Layer 9 of a small transformer language model trained on English Wikipedia (14 layers, counted from 0, width 128).
A neuron's activation on a vector x is GELU(weights . x), where the dot is the dot product.
The model reads these tokens: " occ" "ult" " det" "ect" "ive" " story" " by" " I" "an" " Ed" "gin" "ton" " and" " Sim" "on" " Dav"

The vector x that enters this layer's MLP at each token. A number n stands for (n - 500) times 0.015.
0 " occ": 564 451 502 665 530 605 510 530 553 425 569 532 549 479 576 457 480 430 583 549 538 325 520 413 541 467 423 429 372 335 303 389 549 453 460 603 591 441 463 361 446 429 460 548 478 506 581 387 533 403 504 443 603 662 606 546 609 440 430 451 487 395 469 482 398 480 478 403 426 499 479 595 409 568 487 524 613 537 261 546 461 487 559 538 379 483 570 551 405 578 369 575 567 661 541 421 464 463 437 411 527 397 525 607 542 579 556 575 547 488 509 533 303 694 540 510 510 512 492 403 472 520 464 322 439 416 560 448
1 "ult": 612 511 548 664 410 585 545 589 524 431 620 470 554 578 698 465 427 452 594 606 551 316 504 493 505 436 317 482 457 337 394 496 500 418 490 581 417 475 476 320 394 552 336 462 578 443 591 532 436 452 605 508 590 558 531 499 559 416 466 445 587 423 402 464 372 496 489 429 538 535 507 477 507 479 413 566 582 444 305 535 412 572 462 453 368 448 527 529 427 612 515 518 522 658 587 469 407 559 587 370 496 375 491 581 460 632 567 543 459 376 471 575 462 573 423 592 505 533 485 481 430 551 562 365 503 535 583 393
2 " det": 479 506 642 629 609 561 576 427 539 340 508 532 483 427 546 446 503 517 505 533 566 498 496 483 532 510 334 399 445 375 358 549 483 515 476 497 567 349 605 332 530 538 390 457 506 535 533 433 568 390 527 465 513 571 562 536 511 491 434 591 548 525 471 518 406 592 487 409 442 430 527 661 588 402 447 557 683 485 340 594 365 539 493 500 416 445 517 505 445 538 474 549 532 465 552 331 428 496 558 424 540 395 420 615 540 580 487 471 608 181 463 464 307 635 419 540 526 507 525 386 518 578 399 470 533 452 610 285
3 "ect": 629 583 577 524 517 624 645 489 447 421 534 361 604 430 525 426 476 515 610 635 498 448 498 470 520 436 309 384 471 293 534 513 503 477 537 539 559 446 576 326 501 590 448 485 535 537 677 575 528 514 505 536 616 518 547 565 562 457 471 607 613 514 494 408 432 493 399 527 460 424 566 450 498 512 420 516 703 378 328 595 435 634 405 492 281 422 508 533 347 476 504 428 522 560 590 456 437 462 664 456 577 467 554 602 498 583 389 558 442 370 462 633 429 517 547 525 553 528 536 565 559 497 478 420 488 533 649 388
4 "ive": 564 453 588 650 485 623 480 563 453 317 498 546 537 482 563 525 488 491 575 542 524 460 479 487 542 380 421 444 424 385 316 411 488 485 443 558 517 486 580 368 408 495 402 505 509 504 534 449 500 511 535 503 565 502 507 516 619 357 467 563 488 478 488 369 522 521 445 505 469 570 508 566 433 474 500 582 835 390 307 585 443 547 518 521 369 491 473 549 398 540 559 525 506 540 508 431 475 523 685 411 641 447 467 659 537 638 444 588 277 414 539 577 470 468 482 523 569 509 474 421 567 509 485 444 451 534 535 436
5 " story": 518 662 514 592 515 571 579 526 482 327 563 440 555 474 521 499 374 463 617 546 454 511 415 490 381 410 200 361 444 416 417 373 445 517 502 573 395 484 554 411 455 523 380 507 581 436 549 460 469 404 497 548 539 542 535 659 454 459 478 569 402 491 528 468 448 595 434 531 467 520 536 557 516 510 458 481 690 489 422 558 454 382 476 533 335 368 565 482 477 531 523 484 507 602 545 363 564 426 604 450 639 395 481 602 617 682 526 626 249 345 447 528 378 513 486 542 500 512 442 437 540 486 476 434 456 496 553 438
6 " by": 524 461 530 571 510 536 519 504 482 373 522 402 593 551 490 477 435 514 547 504 571 459 436 437 495 267 391 421 519 329 373 363 534 530 409 579 483 420 620 469 503 482 459 532 473 517 430 492 492 491 565 479 542 539 487 587 474 454 439 521 432 405 542 444 478 607 451 504 497 503 503 572 451 584 421 473 978 500 423 577 490 485 416 519 502 441 525 490 463 585 440 487 503 522 523 364 499 509 493 513 555 402 499 575 468 526 542 562 435 496 507 454 522 479 532 411 526 528 471 432 500 532 483 507 448 421 563 480
7 " I": 534 533 610 643 775 531 499 504 520 431 462 394 533 573 453 453 497 462 512 649 509 482 481 584 411 487 493 436 545 442 439 417 541 422 425 429 381 600 667 418 501 476 457 546 499 388 444 313 434 436 659 480 527 587 433 616 451 417 502 711 436 367 526 563 503 556 372 582 506 531 442 544 576 568 427 468 642 403 522 579 513 487 476 418 654 468 371 556 463 631 452 558 528 630 470 488 456 483 480 542 637 292 411 620 447 552 567 548 564 494 526 500 381 432 472 562 518 365 432 548 502 589 467 584 436 377 519 582
8 "an": 534 402 528 581 571 460 590 468 512 354 429 402 599 477 557 421 516 524 575 607 560 390 425 558 420 458 440 426 504 455 527 454 626 402 414 649 548 489 642 570 568 474 474 587 517 434 602 575 415 596 667 478 583 571 424 632 495 411 397 497 489 472 560 553 545 571 421 519 526 518 505 583 533 724 459 601 683 503 363 398 440 525 444 353 542 430 439 547 511 594 496 537 581 615 466 486 513 418 502 471 546 432 465 548 546 551 385 537 385 454 434 537 433 477 566 676 475 524 455 520 509 531 468 534 446 424 728 463
9 " Ed": 617 466 553 554 714 478 545 512 507 483 476 433 546 485 399 531 461 475 606 568 444 430 164 392 322 420 381 543 637 421 398 465 510 466 416 617 450 447 507 425 455 390 354 633 452 480 482 346 536 510 538 443 530 534 466 619 469 308 509 523 491 479 502 590 433 635 430 449 467 478 429 641 489 457 418 420 577 443 446 482 501 526 361 470 494 578 497 593 443 589 392 469 519 601 399 447 406 462 470 476 473 403 433 487 418 596 531 604 497 450 460 532 421 615 520 567 510 493 383 446 555 494 411 413 489 391 523 339
10 "gin": 580 444 569 521 689 470 501 556 477 441 459 449 542 529 459 540 466 540 610 610 596 409 403 577 445 423 403 414 519 377 492 415 450 475 463 565 428 448 603 451 512 528 474 557 542 412 455 441 493 529 570 485 587 545 557 712 341 387 489 407 564 428 528 528 433 523 557 444 367 488 456 674 492 527 437 579 600 450 371 497 432 536 474 405 520 548 467 589 460 623 514 480 492 611 474 492 481 476 580 448 632 355 464 402 465 612 411 448 246 476 424 486 464 428 510 653 419 566 445 489 461 452 415 473 390 533 660 307
11 "ton": 554 360 534 454 616 479 612 553 538 449 574 380 521 490 424 600 467 473 601 612 486 459 437 526 486 349 470 447 522 342 392 438 411 486 457 596 473 394 576 475 473 538 434 532 593 371 476 413 425 632 525 414 554 555 530 659 422 397 514 560 466 488 562 519 438 538 568 490 521 501 448 486 587 576 436 528 645 463 410 477 433 512 489 534 407 491 478 543 398 680 595 475 543 604 488 414 432 474 615 573 636 362 420 471 515 636 530 486 270 493 459 504 400 503 523 629 452 626 378 446 529 480 381 445 441 487 634 383
12 " and": 528 512 518 513 585 427 537 518 497 394 507 549 583 512 524 535 439 446 478 518 495 439 411 465 447 365 460 430 469 333 340 408 466 487 346 564 457 466 688 527 479 535 415 612 549 448 516 359 475 589 537 399 528 537 474 560 450 439 488 526 514 445 537 469 452 657 428 472 516 494 464 568 517 589 489 487 938 496 397 411 553 466 473 491 603 556 579 558 384 587 473 442 480 643 494 358 488 539 552 540 512 477 462 483 438 519 482 499 413 474 415 436 547 393 446 439 570 559 459 445 456 525 451 523 446 542 659 386
13 " Sim": 615 448 505 608 649 526 474 517 620 503 409 528 556 505 341 526 440 427 605 607 525 438 338 538 484 497 363 370 517 462 548 489 491 465 343 532 531 463 550 430 474 436 378 579 525 498 466 436 408 463 621 484 481 536 473 583 515 454 505 717 508 489 559 642 463 530 424 490 429 554 573 703 517 506 391 548 566 512 480 599 419 487 430 552 547 601 454 596 419 584 499 443 495 671 491 403 423 675 602 445 428 408 583 519 529 601 464 607 458 534 410 552 264 585 549 650 481 500 392 515 589 476 431 570 487 445 669 385
14 "on": 581 442 514 559 749 554 697 437 522 559 478 385 524 488 438 519 457 488 555 588 555 420 435 555 414 386 394 465 564 336 430 476 581 522 377 581 491 431 626 453 527 520 417 571 532 430 543 562 496 575 597 524 541 610 442 592 414 497 466 544 519 512 472 591 509 480 452 545 436 468 491 505 520 612 528 526 633 413 470 490 425 556 454 482 546 519 500 624 472 691 518 530 527 641 536 413 443 557 636 519 592 400 475 509 493 602 405 516 252 476 551 549 449 353 560 675 542 559 459 455 539 504 404 490 463 427 758 431
15 " Dav": 498 356 567 497 658 495 587 458 544 444 544 508 525 509 509 467 572 509 590 508 540 345 348 540 401 459 302 472 529 554 558 512 470 380 465 620 469 372 528 379 365 521 417 550 527 517 541 516 494 580 523 495 534 557 505 651 441 442 574 555 546 520 489 549 437 608 539 508 577 476 429 555 612 553 371 494 470 459 339 460 340 535 306 405 617 547 536 698 410 652 568 454 410 577 378 322 389 498 489 572 547 351 376 421 456 608 531 509 473 400 475 489 353 532 418 616 432 391 420 430 477 525 457 463 488 413 534 402

Each question shows the input weights of one neuron of the MLP. A number n stands for (n - 500) times 0.0021.

n369: 649 627 579 442 513 533 400 661 555 417 567 615 584 490 565 415 383 444 455 654 394 411 594 542 552 487 341 590 425 655 512 587 592 681 421 420 305 523 410 537 421 539 650 623 384 555 503 403 426 288 527 570 487 417 520 519 530 431 506 236 576 671 303 543 461 580 584 570 252 432 494 636 317 424 622 594 387 500 275 439 532 533 533 598 493 600 484 480 434 16 352 412 540 328 533 606 555 388 377 589 427 545 526 660 412 487 336 591 642 530 376 510 379 484 398 573 553 670 366 458 538 549 415 529 537 644 564 530
On which token does it fire most, and how strongly? 0 " occ", at about 2.3

n273: 638 465 500 572 559 424 394 537 300 529 404 607 379 603 532 546 548 386 575 602 363 678 411 481 413 525 645 441 606 488 466 430 459 494 477 521 452 665 463 601 482 568 350 409 409 432 578 553 528 574 433 426 287 533 399 466 478 505 599 320 534 419 495 405 478 587 489 464 505 438 476 282 343 497 618 461 435 284 529 396 535 577 381 494 549 468 508 563 663 388 427 253 553 503 426 448 627 585 408 569 392 508 444 351 539 646 606 384 438 450 423 440 623 433 442 627 467 432 505 436 601 511 468 577 394 546 572 508
Its three highest activations, in order, are on tokens 9 " Ed", 12 " and", 10 "gin"

n313: 454 809 427 572 494 576 545 509 385 435 416 626 484 397 530 412 533 643 521 290 491 595 388 446 662 611 417 664 430 589 430 680 400 579 427 595 613 438 375 628 465 524 465 543 451 448 491 545 540 491 497 604 418 494 400 450 503 681 392 471 556 485 562 670 567 453 624 376 285 465 538 603 691 606 522 622 672 465 448 522 425 556 308 437 555 473 368 408 540 402 566 570 600 555 589 488 711 646 525 472 531 578 338 556 343 420 338 415 844 571 385 586 565 462 390 571 583 487 573 613 625 546 391 571 434 543 441 482
Which token does this neuron like most? 2 " det"

n321: 462 567 509 463 428 532 532 379 439 355 543 541 461 558 448 543 549 506 561 598 418 687 645 574 503 740 410 466 758 484 542 354 646 485 390 628 633 426 333 533 486 375 454 488 382 625 332 387 536 565 487 446 546 571 677 605 690 485 385 461 477 480 458 290 523 339 526 661 506 357 460 508 551 432 503 419 506 545 497 479 598 613 420 476 623 650 581 380 527 551 425 515 411 422 564 508 630 694 546 491 571 543 606 367 461 470 567 558 548 438 351 509 414 442 330 494 465 464 675 497 489 483 529 797 446 535 557 345
On which two tokens does it fire most, strongest first? 2 " det", 13 " Sim"

n332: 648 552 383 543 531 484 500 600 440 505 439 400 428 635 588 435 459 539 456 454 526 628 578 594 552 436 598 408 523 498 611 667 323 364 484 559 457 513 510 449 651 267 600 595 640 554 526 450 471 511 464 394 381 307 508 444 513 363 572 558 381 641 427 464 544 480 637 617 434 565 553 417 574 528 403 409 475 490 480 384 436 476 471 438 537 577 374 392 516 624 463 458 484 574 474 376 428 543 500 592 632 526 536 511 371 529 591 547 462 505 463 471 486 356 617 660 503 756 479 607 444 492 412 695 409 490 469 461
Which token does this neuron like most? 11 "ton"

n381: 434 386 608 376 526 468 560 338 488 434 454 616 403 488 573 670 567 547 614 497 616 343 573 460 367 437 603 589 576 444 578 497 524 503 352 529 414 610 479 367 704 321 399 428 398 658 608 549 590 429 500 554 523 300 494 477 608 476 503 503 448 457 469 306 646 474 655 509 396 396 569 432 411 503 752 491 367 497 590 503 517 476 578 530 482 462 552 545 360 537 757 388 431 520 562 539 488 252 297 536 653 383 427 464 352 419 656 453 476 610 489 651 671 393 489 547 533 662 385 532 537 450 465 463 445 429 517 624
Which token does this neuron like most? 14 "on"

n136: 466 363 515 486 368 343 576 569 609 456 591 528 625 413 435 489 550 669 548 645 540 644 452 442 619 443 825 539 444 541 562 328 438 526 515 572 615 529 461 512 451 663 474 517 531 407 407 508 687 523 350 615 534 543 599 437 569 639 433 394 495 625 546 545 424 555 665 419 389 412 514 571 561 369 564 480 527 525 457 596 642 391 646 480 477 609 547 491 517 436 569 441 532 444 670 548 531 564 425 503 554 522 375 500 407 634 585 461 447 283 455 449 386 390 577 419 398 421 720 566 536 644 430 623 448 613 517 378
On which token does it fire most, and how strongly? 2 " det", at about 2.6

n31: 349 537 541 456 649 584 546 503 651 561 528 532 497 479 497 557 433 558 552 547 508 484 383 415 482 417 515 523 565 502 343 523 453 563 459 492 457 285 443 565 523 330 601 540 622 409 547 500 586 524 421 477 518 476 478 510 401 421 497 372 477 470 470 555 667 508 627 559 389 710 566 619 559 439 549 470 606 487 622 459 704 599 553 595 653 588 549 553 582 443 387 361 594 522 327 582 516 549 481 513 433 570 415 505 319 423 474 573 598 479 463 254 643 538 518 547 450 459 529 589 595 455 471 793 470 513 467 518
Which token does this neuron like most? 9 " Ed"

n55: 602 570 445 475 558 578 456 398 469 573 481 500 509 700 497 342 448 508 672 532 483 261 358 626 458 463 470 481 472 508 460 415 587 500 558 366 620 554 469 715 465 545 602 475 440 583 517 513 606 396 428 516 530 608 379 405 503 655 359 616 519 608 481 528 431 511 497 651 489 497 492 484 560 592 532 480 591 422 532 465 530 301 588 639 579 586 563 368 568 324 302 478 554 654 475 731 420 486 438 568 551 486 508 528 526 330 514 506 364 633 158 384 459 423 418 544 449 523 427 584 544 447 545 476 512 508 380 480
On which token does it fire most, and how strongly? 7 " I", at about 1.3

n129: 474 443 374 337 523 509 617 554 483 464 410 431 391 489 474 617 514 643 338 653 537 641 452 584 489 465 650 548 557 724 587 539 503 345 497 525 603 407 479 524 453 551 542 399 549 483 514 592 316 717 503 609 455 564 544 600 506 306 373 607 419 547 544 311 509 492 497 374 575 443 481 522 478 425 524 527 508 566 505 397 712 523 436 565 537 557 475 601 520 538 603 329 430 565 468 574 457 570 447 638 593 469 342 299 326 631 752 506 420 555 514 462 500 394 380 552 442 737 426 480 595 388 332 425 479 414 422 460
Which token does this neuron like most? 11 "ton"

n161: 488 567 436 539 470 561 511 409 372 506 647 460 367 518 759 375 373 546 679 558 590 454 555 389 595 381 429 437 326 483 593 292 641 410 545 509 458 556 483 519 450 216 638 540 450 457 448 395 522 680 573 509 500 407 664 414 453 497 418 521 557 447 488 466 494 586 537 613 463 494 684 559 365 208 690 453 453 506 254 427 621 406 378 475 485 558 452 401 435 497 572 469 535 526 509 687 564 578 328 373 434 542 433 341 491 522 518 573 529 770 369 494 565 468 410 519 522 417 549 521 389 518 329 580 595 269 455 445
Its three highest activations, in order, are on tokens 0 " occ", 1 "ult", 6 " by"

n342: 513 628 576 645 481 440 541 515 513 485 482 652 542 406 566 847 575 440 385 661 389 358 503 469 563 407 573 380 419 554 632 512 456 480 632 377 583 487 434 506 555 559 533 519 478 412 400 538 301 386 468 500 550 449 396 439 401 532 584 455 552 594 345 585 600 534 316 535 456 412 460 570 352 674 506 400 253 609 557 519 649 343 458 646 487 335 528 468 663 546 458 534 342 572 437 377 687 401 503 478 449 562 382 660 565 682 317 350 510 580 566 544 425 326 543 550 627 451 500 347 632 412 669 604 574 355 224 487
Which token does this neuron like most? 5 " story"

n338: 540 611 378 469 549 471 543 482 448 465 622 445 446 466 440 531 477 508 469 576 395 555 428 564 396 542 553 472 510 438 567 439 393 259 622 653 386 545 536 612 550 549 560 590 561 490 536 618 495 503 474 439 528 455 465 379 505 471 539 485 356 387 492 523 632 293 534 428 521 565 651 472 388 343 492 596 413 477 579 640 456 529 606 382 743 654 426 600 587 441 487 446 684 515 443 483 456 474 455 442 648 636 228 558 583 455 560 487 449 466 394 571 474 483 622 574 524 621 487 358 503 464 508 449 422 536 439 377
On which token does it fire most, and how strongly? 10 "gin", at about 2

n45: 465 639 519 564 509 571 471 708 466 491 463 613 356 577 630 522 546 584 429 637 472 628 386 421 600 355 627 530 330 602 535 359 366 510 438 555 403 708 613 567 500 429 468 340 509 500 556 534 510 444 517 615 663 579 606 572 655 396 614 377 548 596 500 398 636 618 352 535 566 448 443 509 467 506 599 532 524 365 426 670 620 516 557 522 491 392 715 556 664 449 516 376 424 583 556 547 546 579 232 491 576 503 488 355 516 554 391 512 529 481 370 619 681 349 603 632 168 365 484 430 512 662 636 479 561 544 287 612
Which token does this neuron like most? 4 "ive"

n341: 452 458 684 442 581 583 446 602 483 579 467 629 474 514 575 611 646 578 575 348 551 517 583 440 466 560 392 426 411 386 689 473 542 593 339 391 563 540 582 658 713 405 564 441 372 467 486 528 611 644 549 612 436 446 537 324 500 610 387 476 351 497 554 416 514 589 420 432 244 305 451 438 530 576 667 563 471 373 657 388 431 486 440 613 651 409 541 599 506 457 532 483 551 495 623 585 450 659 490 266 560 566 483 520 569 497 424 453 419 508 545 551 479 396 459 562 587 668 472 514 470 645 481 535 408 455 585 620
Which token does this neuron like most? 14 "on"

n188: 706 665 415 353 440 652 566 552 358 449 678 606 508 605 513 555 482 619 688 621 617 330 529 660 500 562 423 443 440 493 490 461 381 484 630 425 500 607 452 557 467 526 382 497 658 476 398 544 487 686 374 487 508 334 443 446 428 423 453 452 631 599 633 629 495 439 377 508 484 596 564 416 611 505 437 527 379 492 651 470 518 605 422 440 534 508 497 495 596 467 459 550 427 440 447 462 576 611 546 553 653 479 323 417 424 473 693 468 484 580 440 402 485 427 564 520 458 522 492 495 554 410 518 441 389 592 528 450
On which token does it fire most, and how strongly? 10 "gin", at about 3

n280: 406 405 442 560 390 491 514 572 506 726 466 319 479 428 636 569 491 497 454 597 597 415 610 272 383 382 469 674 569 550 447 491 378 336 378 571 429 435 378 419 528 593 454 409 509 578 497 377 447 377 553 616 630 447 629 520 541 485 483 534 511 579 598 703 483 364 595 654 597 524 452 297 563 466 425 497 363 413 511 431 520 615 616 473 415 615 345 456 518 684 443 404 381 503 474 633 439 446 537 570 435 532 454 713 374 420 640 512 500 639 494 632 602 442 426 663 608 756 567 446 474 474 558 466 509 541 338 590
On which two tokens does it fire most, strongest first? 1 "ult", 11 "ton"

n47: 350 524 620 483 412 476 401 509 524 394 538 666 597 741 512 526 366 568 368 565 434 464 321 512 438 482 440 509 588 379 610 750 394 602 497 488 578 494 454 312 702 665 435 386 398 465 421 508 681 488 505 532 441 368 442 336 689 375 395 466 448 360 551 429 406 503 623 452 348 589 589 426 578 664 482 558 443 560 520 366 450 569 446 589 506 523 483 604 446 604 552 423 412 340 571 534 532 317 500 414 563 757 453 473 448 596 414 538 711 521 413 545 587 410 411 506 458 448 719 480 488 577 438 463 670 536 512 533
Which token does this neuron like most? 2 " det"

n229: 551 371 503 290 475 435 474 525 449 624 608 540 485 506 618 820 514 568 601 435 503 497 559 464 472 532 473 666 475 464 505 411 607 321 488 494 437 600 515 616 598 315 456 431 572 433 581 508 523 557 446 560 559 514 506 440 354 437 667 432 429 571 396 638 685 527 318 681 611 471 618 462 605 341 646 329 557 467 465 637 506 391 569 550 613 450 572 466 597 553 468 534 532 527 378 583 545 406 482 418 434 377 394 423 546 403 602 461 541 383 612 452 542 538 429 569 455 564 272 569 296 410 410 656 546 492 486 480
Which token does this neuron like most? 9 " Ed"

n14: 587 459 506 564 527 473 459 602 524 477 477 404 656 597 497 376 453 548 544 581 416 360 447 625 330 403 601 671 533 619 444 573 387 611 568 361 622 443 210 363 497 388 686 551 482 580 571 473 558 461 694 448 547 455 320 595 515 518 301 586 488 523 494 577 521 543 476 618 488 546 428 394 584 535 528 466 352 687 378 528 444 582 406 423 586 532 333 491 780 475 485 518 491 472 628 579 700 450 552 419 563 424 406 633 610 518 381 456 552 506 404 422 653 438 439 525 494 648 310 514 468 628 636 356 543 521 340 482
Its three highest activations, in order, are on tokens 8 "an", 7 " I", 9 " Ed"

n356: 487 493 538 280 408 339 500 484 451 513 594 656 626 510 549 441 314 345 333 424 457 261 631 558 728 369 510 568 365 548 481 633 530 517 901 581 590 463 539 663 462 543 355 447 587 599 569 698 561 527 409 490 520 406 670 542 466 587 523 570 590 487 545 569 212 577 529 601 500 507 670 407 639 439 459 609 487 519 554 582 507 386 520 422 563 471 568 613 507 350 317 487 554 431 500 622 546 315 530 586 413 448 396 419 710 500 361 533 842 380 478 510 707 616 484 661 553 640 543 368 590 474 648 417 534 629 481 450
Its three highest activations, in order, are on tokens 2 " det", 3 "ect", 1 "ult"

n283: 515 597 373 532 544 509 552 503 544 563 570 417 549 267 518 659 652 645 512 506 428 411 580 360 476 388 460 372 444 476 644 377 476 346 525 567 462 308 633 476 597 568 314 530 428 441 500 650 470 485 552 598 518 419 485 549 663 727 512 526 566 391 463 254 462 362 485 554 443 472 523 595 343 391 479 613 358 400 492 564 544 506 452 571 696 459 480 622 641 362 546 450 491 328 655 497 415 643 473 622 491 497 474 488 439 584 351 276 644 515 354 452 497 282 367 531 419 306 592 451 460 518 406 543 436 482 462 551
On which two tokens does it fire most, strongest first? 3 "ect", 15 " Dav"

n210: 579 592 521 418 503 474 521 406 431 497 613 616 435 431 463 216 415 497 446 352 544 457 589 670 491 479 489 492 417 479 360 381 561 425 599 430 464 605 503 491 600 466 314 401 354 735 483 596 303 541 352 385 571 450 476 321 526 491 489 572 520 350 561 370 574 548 563 441 427 437 455 428 373 416 527 592 522 380 596 438 659 482 438 506 598 557 375 422 585 339 494 546 509 467 644 516 494 613 466 358 582 392 585 541 666 570 448 503 485 494 424 433 726 500 702 491 570 387 584 551 348 529 463 452 527 471 660 722
Which token does this neuron like most? 4 "ive"

n236: 523 467 272 397 579 503 524 449 641 563 460 448 627 541 380 538 421 515 395 497 490 495 633 439 564 408 637 749 518 505 610 424 495 430 591 555 600 549 423 563 577 595 631 521 450 564 469 391 345 630 318 540 520 393 609 475 341 513 513 488 377 512 545 510 372 540 518 655 448 537 395 597 553 682 497 582 470 597 507 606 497 401 497 442 374 658 490 503 730 622 505 433 537 439 466 564 566 548 441 539 529 566 371 497 476 550 580 597 457 500 490 469 415 473 412 481 446 569 487 608 630 590 415 453 471 428 568 562
Which token does this neuron like most? 11 "ton"

n276: 716 444 336 486 346 438 471 517 366 574 596 551 630 533 475 626 642 612 636 565 492 492 606 406 528 571 590 555 447 505 551 486 295 509 447 577 423 733 395 425 576 461 456 420 363 603 447 523 403 500 415 724 350 432 410 544 594 438 411 557 454 565 663 377 494 563 595 491 489 313 544 486 566 508 506 422 613 565 454 401 492 537 449 718 596 381 608 551 677 613 425 612 647 465 444 481 475 596 608 483 466 514 450 377 512 563 452 318 413 398 548 557 376 468 470 557 554 605 559 629 497 612 464 606 445 371 489 652
Which token does this neuron like most? 11 "ton"

n25: 443 272 559 409 559 343 403 409 571 549 582 743 469 672 533 488 568 485 420 444 467 401 571 567 479 673 500 354 607 454 594 441 643 475 494 395 500 624 584 635 710 441 550 639 467 527 450 541 506 431 560 706 689 624 405 422 542 605 368 428 352 607 393 429 476 483 648 430 356 317 546 422 395 265 429 525 489 408 489 386 406 415 497 327 602 612 524 389 479 500 503 449 436 386 380 528 580 676 555 359 439 403 538 476 521 482 476 414 583 430 319 455 536 528 628 491 611 497 464 622 541 452 334 445 408 476 686 539
Which token does this neuron like most? 10 "gin"

n119: 515 677 680 449 437 563 492 393 546 514 542 708 515 623 377 517 336 362 565 410 384 633 414 483 514 415 497 469 720 416 535 616 460 641 407 534 388 605 474 556 528 623 626 570 462 546 297 730 512 289 453 494 674 436 246 514 497 506 472 409 478 716 500 385 383 472 432 488 448 599 506 447 553 620 509 515 506 597 525 580 506 357 389 699 523 494 625 419 535 402 491 483 565 462 572 454 494 644 479 627 404 523 421 608 370 532 488 366 458 442 565 541 545 464 553 570 347 497 417 464 651 526 371 486 411 572 466 362
On which two tokens does it fire most, strongest first? 5 " story", 6 " by"

n366: 595 443 607 414 485 247 287 375 419 353 458 549 422 413 377 470 455 406 536 506 689 521 446 393 433 549 518 574 476 547 629 875 458 613 475 482 379 497 500 404 585 587 528 417 423 602 542 639 586 439 544 538 332 497 556 506 531 637 446 404 456 500 520 470 674 650 635 472 649 550 497 526 438 491 637 478 303 535 468 519 485 358 389 572 521 446 464 579 417 431 460 437 302 454 388 592 410 595 397 530 614 494 315 583 497 233 630 642 541 540 520 649 416 575 294 426 503 459 485 438 518 545 431 653 690 515 473 494
On which token does it fire most, and how strongly? 15 " Dav", at about 1.6

n115: 513 414 590 456 552 542 486 522 515 421 430 532 457 554 414 640 424 564 419 397 458 604 463 471 465 583 359 529 468 451 573 607 411 490 485 647 531 577 622 553 576 416 539 280 487 439 537 509 497 572 511 618 368 378 373 478 620 505 451 559 469 526 517 325 475 550 735 664 480 410 409 464 416 428 640 409 507 550 488 495 580 430 518 564 646 517 519 547 533 564 465 392 745 411 520 434 383 452 382 657 545 603 395 395 386 430 493 502 372 457 407 567 539 521 428 411 505 462 488 620 546 461 468 522 444 530 464 567
Which token does this neuron like most? 12 " and"

n275: 234 587 514 639 465 334 477 465 590 641 513 418 545 524 451 437 581 604 476 471 497 533 427 567 437 697 635 455 470 423 482 513 555 546 514 460 425 660 450 466 637 519 457 608 478 454 462 377 559 602 550 455 519 464 396 248 600 437 357 568 407 423 497 497 410 471 370 589 525 545 458 450 505 505 641 531 364 455 487 238 414 558 531 364 577 622 638 539 456 483 649 424 548 562 470 492 519 618 595 492 386 481 468 436 494 544 637 595 619 456 482 519 684 550 559 662 423 500 628 633 441 571 582 434 520 451 652 695
Which token does this neuron like most? 7 " I"

n168: 613 399 610 478 376 598 355 418 503 472 338 561 231 557 452 367 462 395 484 317 548 439 551 441 465 448 460 569 570 645 418 500 382 278 403 569 540 394 419 598 451 440 497 339 503 506 535 553 604 477 500 543 475 639 362 549 422 397 541 460 373 506 404 382 576 478 456 604 368 314 466 374 494 447 645 464 558 380 394 507 560 474 513 391 526 421 409 320 555 602 428 341 347 473 625 548 661 266 450 413 390 393 352 293 418 645 369 386 421 445 533 625 814 394 370 635 462 328 424 463 457 538 414 410 736 430 472 711
On which token does it fire most, and how strongly? 15 " Dav", at about 0.67

n176: 326 638 588 519 609 719 332 688 481 519 608 542 527 632 400 522 446 351 551 551 448 399 317 484 481 447 469 668 584 459 626 484 565 611 723 484 437 614 471 507 444 178 530 507 536 648 465 688 444 438 476 531 391 343 473 657 622 415 433 565 569 444 575 539 545 375 660 638 643 349 428 272 361 321 533 440 354 566 546 573 411 595 408 527 451 660 433 490 536 660 629 465 388 577 866 549 641 300 604 614 526 586 513 543 603 529 500 513 490 441 555 549 643 414 566 421 513 353 642 469 509 561 587 450 600 426 509 442
Which token does this neuron like most? 3 "ect"

n285: 262 413 619 535 535 465 527 434 413 520 259 494 346 346 517 383 546 529 494 466 594 359 378 486 629 643 378 500 579 601 570 431 462 308 543 428 517 473 342 506 407 555 732 444 354 372 477 514 428 394 503 557 581 375 569 503 670 470 410 455 412 506 361 626 640 221 416 545 225 588 551 506 491 571 687 587 551 525 394 597 595 512 607 621 462 494 491 527 530 552 482 582 533 333 700 559 445 273 519 488 530 610 462 479 602 450 632 427 503 470 403 497 505 489 540 429 541 576 520 457 506 550 375 546 548 368 454 570
Which token does this neuron like most? 0 " occ"

n127: 359 477 382 591 537 578 360 446 491 689 480 582 575 313 526 477 546 390 529 382 430 745 532 460 607 500 444 347 546 540 602 600 396 485 609 423 686 433 532 434 584 578 491 611 529 517 731 513 592 594 598 432 618 435 587 508 447 404 491 514 345 444 413 494 463 545 583 355 453 524 556 573 466 573 545 518 425 682 406 410 549 494 335 620 611 446 386 380 444 329 476 460 405 621 523 423 624 781 479 392 441 443 300 697 586 532 488 503 548 459 456 547 695 403 472 549 512 629 483 548 548 598 411 438 452 671 432 442
On which token does it fire most, and how strongly? 2 " det", at about 1.8

n189: 395 571 368 545 600 735 409 590 312 405 447 413 379 349 426 332 432 592 489 536 538 517 437 492 348 500 403 506 640 479 574 376 569 515 584 514 438 424 445 432 489 600 548 317 392 577 489 630 559 622 524 592 383 547 544 536 620 619 452 503 363 489 511 460 366 453 608 684 292 482 408 356 601 486 509 367 450 550 653 476 611 471 485 435 537 597 608 402 503 470 370 511 518 514 491 527 420 438 497 379 366 429 622 357 538 683 382 600 372 663 486 500 545 300 346 543 581 616 342 475 436 511 520 375 515 604 424 630
Which token does this neuron like most? 5 " story"

n354: 690 394 399 328 401 509 465 288 534 442 503 739 465 602 478 463 454 422 429 399 384 513 547 546 353 360 503 494 596 423 652 515 547 565 448 561 664 797 380 770 587 357 787 386 624 435 453 411 494 428 360 667 413 475 513 200 589 320 485 596 552 542 467 544 506 464 460 551 393 565 570 403 414 391 400 365 476 412 402 542 451 475 427 461 491 454 380 569 554 461 481 500 577 562 466 503 673 411 563 409 516 383 377 595 725 563 312 484 403 494 432 506 509 423 546 520 465 519 472 616 549 447 640 661 574 369 567 378
Which token does this neuron like most? 8 "an"

n192: 357 427 435 467 573 658 508 464 568 599 528 594 445 525 722 449 411 432 539 497 420 418 337 528 596 488 453 550 449 425 457 475 523 500 385 453 541 543 459 442 437 548 527 646 184 387 441 487 338 543 417 569 399 546 407 333 445 566 536 272 566 440 642 432 551 527 458 589 269 479 437 440 461 544 424 581 481 467 651 570 581 463 465 348 426 371 480 432 623 570 422 528 509 492 435 538 340 625 342 423 494 564 383 509 599 589 483 559 588 563 570 489 716 554 445 530 207 403 616 550 456 573 503 398 488 503 453 645
Which token does this neuron like most? 0 " occ"